Layer 6 of a small transformer language model trained on English Wikipedia (14 layers, counted from 0, width 96). Numbers have three digits each and are written without spaces.
In attention head 1, each number of a token's query is one row of weights dot the token's vector x. The head spreads its attention over the tokens so far by the softmax of query dot key.

Query weights of the head. A number n stands for (n - 500) times 0.00068.
q0: 366538624540394477327611515589469659834399382697475563540516497728499617527461504525431562622486423491614460669455537505404465446476316315459577294413262409541442461499504397533606405498597540576498644581267552615591395490420314462584497439487452547519595556418391544570717476494570453500
q1: 477496559652731459490605616468604513786540401634436453686555523576434526420659551468543754354417457485463416565743611305655561331323436477623382463424483451266425583346292438536378478501530391388423597613357611365443449461397411440588833598455705306467701380549410295839501451570259541621
q2: 645487436424704514662442807771568264405304459634450541499547506403454457650430421779671509592447593452253339460685403409427521406569573584619463701364474350572599662460381198454363353538371629301453877760509510391483460281446661418589537454364482612510508347617341507458426527532246453460
q3: 491599449563817522606568640820529370690533420534446278608576397572193321420515476612467581595295271397454139816689470507489480352536519296646392488438382359505599422364405344437389333533526489432410585675538516487610430536571731379657876388521455554339592444470416536614538398521487365634
q4: 650529420471745501628644690618587551618409489532140549515459549611558395477377469409656508520646720344552376242567391345678390449338589361547471595527449417599526710384427278749450370598292607446713635565469448357600719273464599492401594443263506525524541385478522282301503669519216576666
q5: 414394585716608435469564617706777579764297265822570654563586319559523256709432397676702746723580270464329529403330490522429534363440461438395620389439419326547497470329380420612860213202198352498481554593395751398290739517445434514733579391516433413546614482480617502714548516346300333672
q6: 242558533391681701438268680585489260741415571456429510709587683506174477500472468562585462399400553393745468300836686429427576528546741636590460667555455342169511687514464218338400753403600590291347693724482447195452527455508498581636676438507600502566613493552426315660647465364396527507
q7: 628155605597724560262492708714510598440491245622379437439475431451499423570454312466562818445290600372428342080615301614560431282467695448533584629325670309837425726638316496416718592593372378300748721755682373334684449335563466555494690423405365553425929338586362383500641533564338385637
q8: 582488419478548170898336479610531469560414357819384427642320385307476410480388503262666549521514393484529388496362246412657523517468315367131377548523497612455524436562390305570483308483475502494255495591421303552428318522566487560527524517527548635681510476474291354537931568448500425687
q9: 442633626549718257400540484670448584295399467359737559428381423391846521635323712608506650504216768578564466378679379463613447529310606691539587502665467397448460432569597499717472509533402495591589421701736549516786696475280624552397492451590339893681286769532314493374538497603473347765
q10: 467526485734412318333547488284410599632261517541543575310700600572626871515799394648298487355718315437394536467434379382582545383496571203296736614760443645313562847764564463530421643512542500742654501555544423732574395453197482552481580519480350539424628567387437420579740380482422456312
q11: 420456585260483417541500357661312419413339193620654643454360284623316421682528429716676586561420691406193368515604471546694490571427489701406565397269496458426555565587243551518401654511519406698619333444542499395552402399594428641420578508438465559262539644671434328597341356549444568339
q12: 836571594508482444393576444628357443324439566458393627528287562165878563594511501618613517479620538441453546246540455423660608574393542459354245603584505610514503396478353309541464476370406505776184504738471732520396530620462475965732540403344354407389633439671520784484547597391476344456
q13: 395630342587429444376806482117528643401447516608522363652405601589487572650391576390338424488569592341286623512477839514670628480565542346373443304474401538610667606500360567463602644340609506593340462453639780434696365465653566275240566281532393529569526541657429559601513560317749507648
q14: 299357671593353456441404347487730700532651339535616619473458623259487642344540335330454486476404364515505567536592663495388643595475526541326490623497343352522501718541717342349152448596673530642433637354523639606633497611697547397689386459512630661543480709426478508359646637304582623505
q15: 633538617740360509451519516556446536206621238695591505700518364457338620585538333445382492536530488389338316478487569472412479605671402602500526666377870442475869447467655300419615743301486604800391645543672261401305366490505478268617449436503459315601372454444361569617392584627625527313
q16: 565455534454438479607504363319370462357547550484511547381682318546539585427769505373288302473574568556374438552375407582589464569618404419355689377625462594378427589500575725374469496543421431691428273203708452548394630649695475295230028398627429564525303583239505681398518626506752514503
q17: 472525704384567690326581617466646596532630472652398555415552416523569484550560320369525648372533323405510623461238585349582456716541486372464598319645463355653505467555337512480452418663471516636582518605409402547487645570412594547522534333549566645219416576490637453497431619426564760286
q18: 531473355473388580436613447541322615614540435529597523679262394516549536441425506466503242630517487612390626427448495479583396499436476227505587546317487575387370410563541274402603407615577449612504618413430527474513499423438629486577666516336412537446378391513623599309514343417540418435
q19: 521564491549275520529411317345455548691599533661589393627533459618512512623526653702373620431773391286741498371226507448561476489574427409486536567527362455422533373769511546513447463451556539452582479505451663494463678530444515612514653567198509373402661664445492474619646308462546589476
q20: 641318501425655539634368657666542545464257424532568392468519320428492438559475456503358651685533680501547606308606524281229421420412492499377352613424422599536456518673275377507530514357541593050680733571378532585567383344594472808543534574492619312410650378706291607364449516515335559317
q21: 663508574526420726602665536371525442488512472555799497416450627433447669503523203382344445580348619608384536614379534673547528459590568513583358360343417580702529580374568680373211524673603571687337463381401303572474591398481444383423597302680309441555609387422588541430461417634744222617
q22: 541100500712323672485864373318541501451668511553531630371399445454668619548626320314520653479461403737735346320369720644343388546691450588718352514423515139568566468588396728436605619523481401548435459502532475623483231638515474473527407463483528418678487641475556561567417305507502650604
q23: 452503542609337380604640388388355422355542594349591531356382490451491643404446599457409382428537526664520524569416557588492619654582473665459413387440437476518531387336572636427382630528637473768355336367569518521529514563522598412592325427663417496647300554394415580411368512489682485297
q24: 423822709545401534536487523629402605843544600518360455382468373633617430437641511351559636684514526334601662666782408576490380483491508536672454548575328443473455538470675575521394254763636676531603335732321435518443379573420283422404603376369454614605651353413523640542682400428622819404
q25: 520788608540580427516266417538594644567517450511512551470718252431589590646412626604546379472561538535606407432581615452502688728464624618686298356487726521450199531406675561537576278615569622554758452561651342515729309507428317690338448616403749508432497591595406468663528665463425600479
q26: 551396523582723308361538357518633708353350689646487600477437477265518269451622708467328567511377539448172389257529508531190486553513793565374490383651590768613616518320561739524476452475434428451509644553565601333273570425448811294431638461412732435499447321569331564664673512602251577540
q27: 537690689437485455654404570410832441649551512403450419308727370597677474495516429590625581520541535360478441746591381267308399524587756331604430454545688342433473314586258604660400639487374684336547655648704636432634479546444571266553463531336396563525536444612500473198494464262504227518
q28: 467634463568339565392311102228507713628380746380411456504577345782604779443505434425343378522349734466492586118380715479582683604724538649276806409673537457520243661798294427451540329447607229433464518556430642787514392418579467456512369469356518240556363602463650487235499567528437498649
q29: 427637475185583565340603437567386575411475408434523500358436177573579400240641653357590488436551553528295676473377479502511354513453280559325597627694327330615599387444433361461424542587537568252569628553598368486316484569645433473518632380305557240343589347613480602289503593637321337563
q30: 653523507411563281371547466247691403392524708276408594551488306330327430787452199382430515271473687646340401518443261511450211311519413541650587424426446512386243786507424226591560581441624541660489613539521312501553547390385276248423367651495512566215652454535524695652589672473536614555
q31: 642618469510480628517587391686608327426593401469356775541711572437549692298735454356506462658388650436553559672346521535597428635590659509408494768166689337474423539491545304378435537227372235405438243476341527666556364752329727379310429557541431826771541507506317613547558545467334398452

Each question shows a short text with each token's key, already scaled and adjusted for position as the last token sees it. A number n stands for (n - 500) times 0.0045.

Then comes the last token's vector x. A number n stands for (n - 500) times 0.014.

0 " 13,": 580455471484376550603645557439429598462448373408382592561619658663613938609572640510416551457536
1 "46": 663438378511340556626647562386420619502465396434514468580619628643579891628606649491402557490499
2 "0": 554504378503344570633630569413436643508437362404682421551578617617586884603552658443446577488536
3 " |": 379540417516378594609591604476421557511412385456592455502565607710554917619526633515386545507582
4 "\n": 421500479503387583603511580482389520487409374441513433507502571659576815567538601495393564515505
x: 657642559799342490360554511604381606513502537260536568434513495561597598588368450406446572556535367581577503504412512408562439450373357547702457700513436539431527543442515529448285608422575432571464554396489410639479569703413477318774506518514516467482346467508473424535569651404642452399
Which token does the last token look at most, and with what share of its attention? 3 " |", with about 50%

0 " Y": 538427451407351559574746541481390617440458390425391667589514632703612918607539637559451535503528
1 "ur": 563411512360398506549626570470426593485472391425495594592472516643565801617559647489491586563519
2 "i": 569377442466368529546614572467433605514423343453586473538543559635561820629524618629463602557490
3 " Bl": 481380417373331566552656583482382626485459352452543381533503549607590904610513588578459595527542
4 "on": 426479467460357518526602583515449622492515362386534378516517554636551788591533633559433589551498
x: 155631516572325358559663537472575551403420423492580478350474450451602604600347448467489057434574576551562377528371484578474507505418572634670535625384575469479443521481577552495351501442707627658493389393550459477557557592679585524618460525535620462488554572416516514381478522374693487438
Which token does the last token look at most? 3 " Bl"

0 "ina": 522472472510372555552597618481416631540418367431416526571571624683575882605530571568417565480537
1 ")": 544482433529368527571570618476435534546383395463484459537585606682515849626546598571380532458526
2 " (G": 612353364432317552638676577452408623506419429441571483545506612617599894553461603538371565467458
3 "reek": 589448380390319584524658596526487606495457415498577515575507531652583892530474591592396540429516
4 ")": 435550390485337534567585601464454555533387346460521456465586581677524853641548610592371530461515
x: 457616609518354432628537560331408584401491606291514549360492612424628512604383475470425553522571414533768526406479499417486425476388428563605448500478546546448411535457589449495312565363491536464359584382459513615506576638494606442799495330660529399504333483426401540494658398351521443361
Which token does the last token look at most? 1 ")"

0 "5": 605420418537366600626606554414412662516395361429364473601584600640569861611539600483400568516507
1 "39": 663450353507359584608641598407418655495408353389517480570592621662582883611572619486412571487536
2 " |": 502514451510391550608565613465425530516400405477598469528561609718533888613512619520359524505575
3 "\n": 470474481505394582606506581490390514490405377444568444519498580659573818559537607489386562517502
4 "|": 435480433478329546656552581451446520478395371478498415527523579667578868579478583529357520529541
x: 552627566683458487496585460585470582469561604244454551469453500418586466651449553465405512484505432631516489512390435387473499542405546774537451524540437511462498512388487641552335475500458627534466616607605353635503627528363454365845493476485538479506149509444360533512553551328606433476
Which token does the last token look at most? 3 "\n"

0 " the": 517472485491390505607557596469446511532418447485442554534533629707514837599490584578415552512572
1 " J": 592370362382322575637689543473472610513415408402467575601533621644562896553542593584451548528490
2 "N": 587326392424322585599648623467486646481504427422566505588538598561569834597554585526448531470497
3 "A": 468419406426373591551624593496518579531477406411609415563568608566608805585573596554482502508472
4 " p": 431434440337368543585631510488444571458401413387547413515463577683603804562508512570402545532607
x: 313619587439313566516684434547578573404541529395540607432523510683531548436305483547409543517454379440455555441345693339424508449431548647593341531518309521560507563403497532442436477432553608675263354478605289443477532606605586588528489466429399321548557383484247539462524518502485321524
Which token does the last token look at most, and with what share of its attention? 0 " the", with about 50%

0 " Saint": 507504392416360547533608564469435575474373394431396615595512565612571810549559591526424547505478
1 " Christ": 592450407430369490560577543521444621491430392380490621558547566596527783590569623542445514488488
2 "ina": 566442440471367552524603605508418639534435362426576508539565578634552868607546573554421580488549
3 " of": 478463457518389514551555583475424561525440419458568469495548593686525831557482577504389566524556
4 " Bol": 415377349357300569608603564475421586513500362385554455526466601610547924616523672484451582504590
x: 378452643473442417719653449549520545507428409319583641493397430606633526719420421362433313449435450757393410421657562445516502603361363609636564656484458501589548293523458674527485560394500520629569475473502451686355502589569537614631415334580482341511486515485414525457608524481613484592
Which two tokens does the last token look at most, in order? 4 " Bol", 2 "ina"

0 "ar": 550471494485385538525578655436431565522393346439461519530552580659574850636550628541457539529564
1 "us": 576437453530375558526564635461429563540377346437489471490551591680569833613513590565407577517551
2 " And": 579367450379321518616598498491456634501439342448533569540501603639569850580532581544482557514526
3 "re": 492443406426345467529643538467486586484468428467527494545471541633581768575576598479415569486494
4 "i": 404461406486335523542589575453422615536424331456533385494528570629545817600512628610452586570483
x: 270580583514420491557580481394492701471429536377544582480487454434480509583455424465414380507649442634602373338448427430513532541507374559562664518354466503505461608331830617521465677428601461464373462332538459620528438630441604422701388399505560478458358483385435546409327585450568404355
Which token does the last token look at most? 2 " And"

0 " Ch": 545412441385340555573682577476397661439367377419386639577500558598608871562523605498463582535487
1 "i": 621376424466325502575641597461416638461419405437476558550519552610579795626494589568447617539427
2 "ş": 587383433438433570507638623476447616429400400431548433559559594645586853613547589556492569523516
3 "in": 480422446445378554531552621471425609508451354406559467551490521657568782641508593551443617556549
4 "ă": 405543431493411523540594616476488586495463381450504379531539545632571819596548629549479530565479
x: 343514633269234462623470562378536459474345542303458564498532580464576604637363426414449360524591429675523508359426508398472504541512411661577575544436514441489467620405631462565429709428589522631606400516512489677444514598366453413731425413581437417501330588488448520457423445419572340288
Which token does the last token look at most, and with what share of its attention? 0 " Ch", with about 30%

0 " (19": 544462403405382561610671495424348567400422397381334624593539607674645855526439649529362557490510
1 "21": 660431384438372558595641532398353639459473354382497526651588564612620861643526668473401566481525
2 "–199": 622411355425420584586628544398460619442476351353657527568595567652602820570550656541452554503510
3 "6": 401463341474405608591586529397409636434435334376671393525549567625599823622520645491401555500528
4 "),": 450502434453363515583589615489456560504391424482526495522558567700528874601490590554357548468555
x: 546588634625407356535449612445490521472493584212524597392470559445633442676404460452463523524532420561671574455472599396602517481444447658701448478485468480494503557446559473495336676503460580495308532512621418588441542490445531446911561367519527532473308466492377516522654548340560460511
Which token does the last token look at most? 4 "),"

0 "-1": 559411472489392591593645509448395606424410395425398591559592680677609865654584586543434570506558
1 "4": 640387420509380589599619544416406636457419397434524457584597605640595828663585594530397577525507
2 " March": 559394416484351592609637564478459605462460379402578445582608628692654890596546613540455517496490
3 ");": 479506460501376545586565600476434533493367442506547496524569567695535853588515596564355523488543
4 " Christ": 438406373398321515642576541551470612542422406435536473505513577578572845574565598575425541485461
x: 321682450634393386398532608516637446325452533484445512311520389585685541674597378336595470427515332581395488490500422442595501342449468578692479413480413535476548446555576608455420540411724573485468558443527379599538561658512447562640574223549638437478411501306413567496652496435502416459
Which token does the last token look at most? 4 " Christ"

0 " Christ": 525519467427405458572578558534464592528443413407445618589544569588522790592567602553455534506497
1 "'s": 553426468498386509546626608507465524570432436482497516560576607671542857598472603573398557501574
2 " honor": 548445468413295498612583572393413519463460393456467621609536518704586860595435620632400521419526
3 " and": 504450492438399487578580588466455545479415430516554490556504532676550830583443606573335564502624
4 " in": 413451452478344512603534580475406551491440354469549485507542593668519883576454551542377583480549
x: 458548565702429430495710538577377389409574558293500590458358538408568476602394470528510446502522407587504479496360629469583515493532450742665436522429484518494489545402520700466313637493491553623473606428515366558431499605418493281874537412517529557478378491426350522526475447419560577558
Which two tokens does the last token look at most, in order? 2 " honor", 3 " and"

0 "ski": 523452482490372509551621607484434600543421402432428521583603642691557898605540636614421548507525
1 " |": 568486481506389552604576620477428519526407408483539477548542618727539905616494612546356534506579
2 " ": 556377442415372560650604517447437633487440360411619472541572600663551837566527604529388578531523
3 " |": 366522383490355604648619580449408582475445397449612466522524595705553900611483620516349567529569
4 "\n": 406518460505382594605518572485382541480418361431513432506491573659593833553531614495387578500487
x: 660623551801330535361561507576362599500483506306523567463493482557593642572360440402419569552566356623586480514399504415572412460378369527691436668518412531425523507455523519451312627424553412606435528386461393634485573713385473320730480500559518436494346484530450436498585664414655439418
Which token does the last token look at most? 1 " |"

0 "ac": 538408441513381527527581634449445602492443345386424521574533564641586783585534616535412571528507
1 "ia": 585433423520377551529586611455420575511414349435471481534560599669580836611520619557398556524488
2 " |": 503506464503380546602565612469423520525407395488573471541543606724537895616491607542359539507574
3 " Russia": 474475351416333571634602603497487588593426346407621469581601612596610921609542624569453596480453
4 " I": 378461356362328571607659522435494595544466344429538390505480611562573884539501637501449563506444
x: 345609660451310564694686453485495650578392605459520398450598424508692764536433402490489545426391338645476330490453439390527619469548539653566472515553487471488599350482532461357547657368516444499462593327440325626553429555427529583575524292656477412584403513436413603519605493469619548420
Which two tokens does the last token look at most, in order? 3 " Russia", 2 " |"

0 " |": 579478490510396564619581618479426515529404403486455482556545626728545917614496620546344540504579
1 " M": 606383421364316664633614576490399623488426363421479567550535564624574929546488582551457566502517
2 "old": 597389406470301622590648502471442602478493442440601483511532603598618847572550681536391598494485
3 "ova": 448502424436369541566602619564521598572461331408589432552571569627593866573532630603470614505505
4 " I": 359454400386332579596651504456491603546480338413538360511478630550578874548504630519482574515458
x: 321610659456288591607678428486478636584374591523536481484600357486670786535422401435449486405377351625500330530433422392508614444525523647586512540515437482476603308458582483377516641388563473514449558361396315649587466535401567580598529294661457415574485532412479567520543444455592544419
Which token does the last token look at most, and with what share of its attention? 1 " M", with about 60%

0 " |": 579478490510396564619581618479426515529404403486455482556545626728545917614496620546344540504579
1 " ": 634385447429379566656602518447441639493439357406518530555581604656552838569531595528386581525521
2 " |": 523503386489367614651624581452413579480443393443677455551525602703557899612485618517342569528569
3 "\n": 460484462504391598603519575486382538482418359428586429514492580659593832554532615494386576499488
4 "|": 429483431483332550655551588456451522482394363480494412529520583671581873576478588533355520532535
x: 559627563686455482495592452575469573470555600256455555466465499410601481647455543464392506478500426646516488524392439389479491548411545768537445530537435508457510514389504647560336475502448619540452627608596345639496626529352454368839481480506546475507147506456359520501549545333615432462
Which token does the last token look at most, and with what share of its attention? 0 " |", with about 40%

0 " the": 517472485491390505607557596469446511532418447485442554534533629707514837599490584578415552512572
1 " area": 564507460433376564563570651445493478504450411436424507600637572659626865598465599592402499436521
2 " earlier": 615479386399309566665631545400451556533413390492515495603637617679593926568457587545378445448552
3 " that": 537439473440372481646583541408498541518382457426574516550544562665589841624480491590421509447566
4 " year.": 471502420445363534625582547441464532537375484473525511529585542685521848594492554534407556480518
x: 479764598606503359520459607400482603469534546276484569451542510526575427573349449510479569579477338546664412363435559452630472463401515714545460619486447473580543601368504397486259715483555531551415526593630441550397511584546498357795517410499459512543266402512336426510633492407516507424
Which two tokens does the last token look at most, in order? 0 " the", 4 " year."

0 "rat": 514442474461383548544563618466383541496443363444419530572548597666572806582509654560399535530583
1 " |": 589486465498379570621584611472426522532407391481544472558546620723546923616493620548350544505579
2 " Sur": 596410390349399586617599532489414519567385342443575513606471591584619833535570604522501546549435
3 "uc": 470441420410382523597578582485501504534444322402575427525465527600609725548509573491486633567558
4 "en": 377488416458354592584522534521458585533470273430540427506529512584574773552538591559442623536494
x: 356598570493446475465724609409524713560472461439426639428320524423603617584462393429465350488713522506477425406427421356572524471589378548553558488463412561484414428450815564540419517461595509454429420247537445558583514755503549562520404615726514491537363524390529791443490483439499390335
Which token does the last token look at most? 2 " Sur"

0 "ast": 525481507498403540517579648440420567503365416391440532554571558669566843565548626521424573477548
1 " day": 551488483478357529595588580437397532497385444402449518573581568677620878623511594579436500428575
2 " on": 573471419480331534596558579431375531533429357447539527540539575664557868581435556578334562436558
3 " 24": 489513340392369535652639520372363586516480369402633507535582636654607909559527588541409601460578
4 " July": 451414383432371525621618529463415574473540377379550449531591577692679828592520587542421459429505
x: 376511446663537434616550490404367440568502463318703538476580481473524540637367531436497399532559386864444326515487556511450504469546577703504445485501473306601417574526534575397427545388584393451376502502546382590400574610640480461624602429533436396534254866430530579602490459453494480435
Which token does the last token look at most? 4 " July"

0 "\n": 496501523471418553645511594493422461476383459458482533525483568692551818594512596528362567522545
1 "-": 573431478465327580649574555462453549462378398468476544572527581674558863598460565577350542507578
2 " K": 572352398339364590639656509513444610512385387442534541587494567666603924605500575588425568532542
3 "ris": 485402409431351558628644601543496623487481439450616472539489574599601824625579545548447602520528
4 "z": 410524465443379560557573588537533629530409357389523381515564562593564815572608561550434624513551
x: 176677492515309544433760620470510587342403581374516690416477515426624585651437477409467346437587405505486534527477542439460517503414475470414583543435581400577607589482627495522436557355629599386437363274428458610513400569562466612525346359655401584463350559461522582432600451298498491302
Which token does the last token look at most? 2 " K"

0 "-": 515485537492388527616555592472399528435395421496466574536528585718552841598513592548342500527557
1 " K": 586385434353375596626655516510414618470392385445472608594504584676611919601511590576427555540541
2 "ris": 586400427436348569622650614539471636468472434447581517558506591612613847627583551554438595512530
3 "z": 463459467458369573545576601529503649509405345380602387523569578607576834566609572559429616511547
4 "t": 400553441446376564568547609482462651503400380432515345549555544598577803573578616534387592556499
x: 211665516433426606452770524480548672313520534296676598493486493478524611612452422513417326582469537502574561409476470552494437482506438447608539474464466396470609564408575485455489390435537571583416413431511402551506511754491550498607392428636341453447364528501523575340630434162607480225
Which token does the last token look at most, and with what share of its attention? 1 " K", with about 80%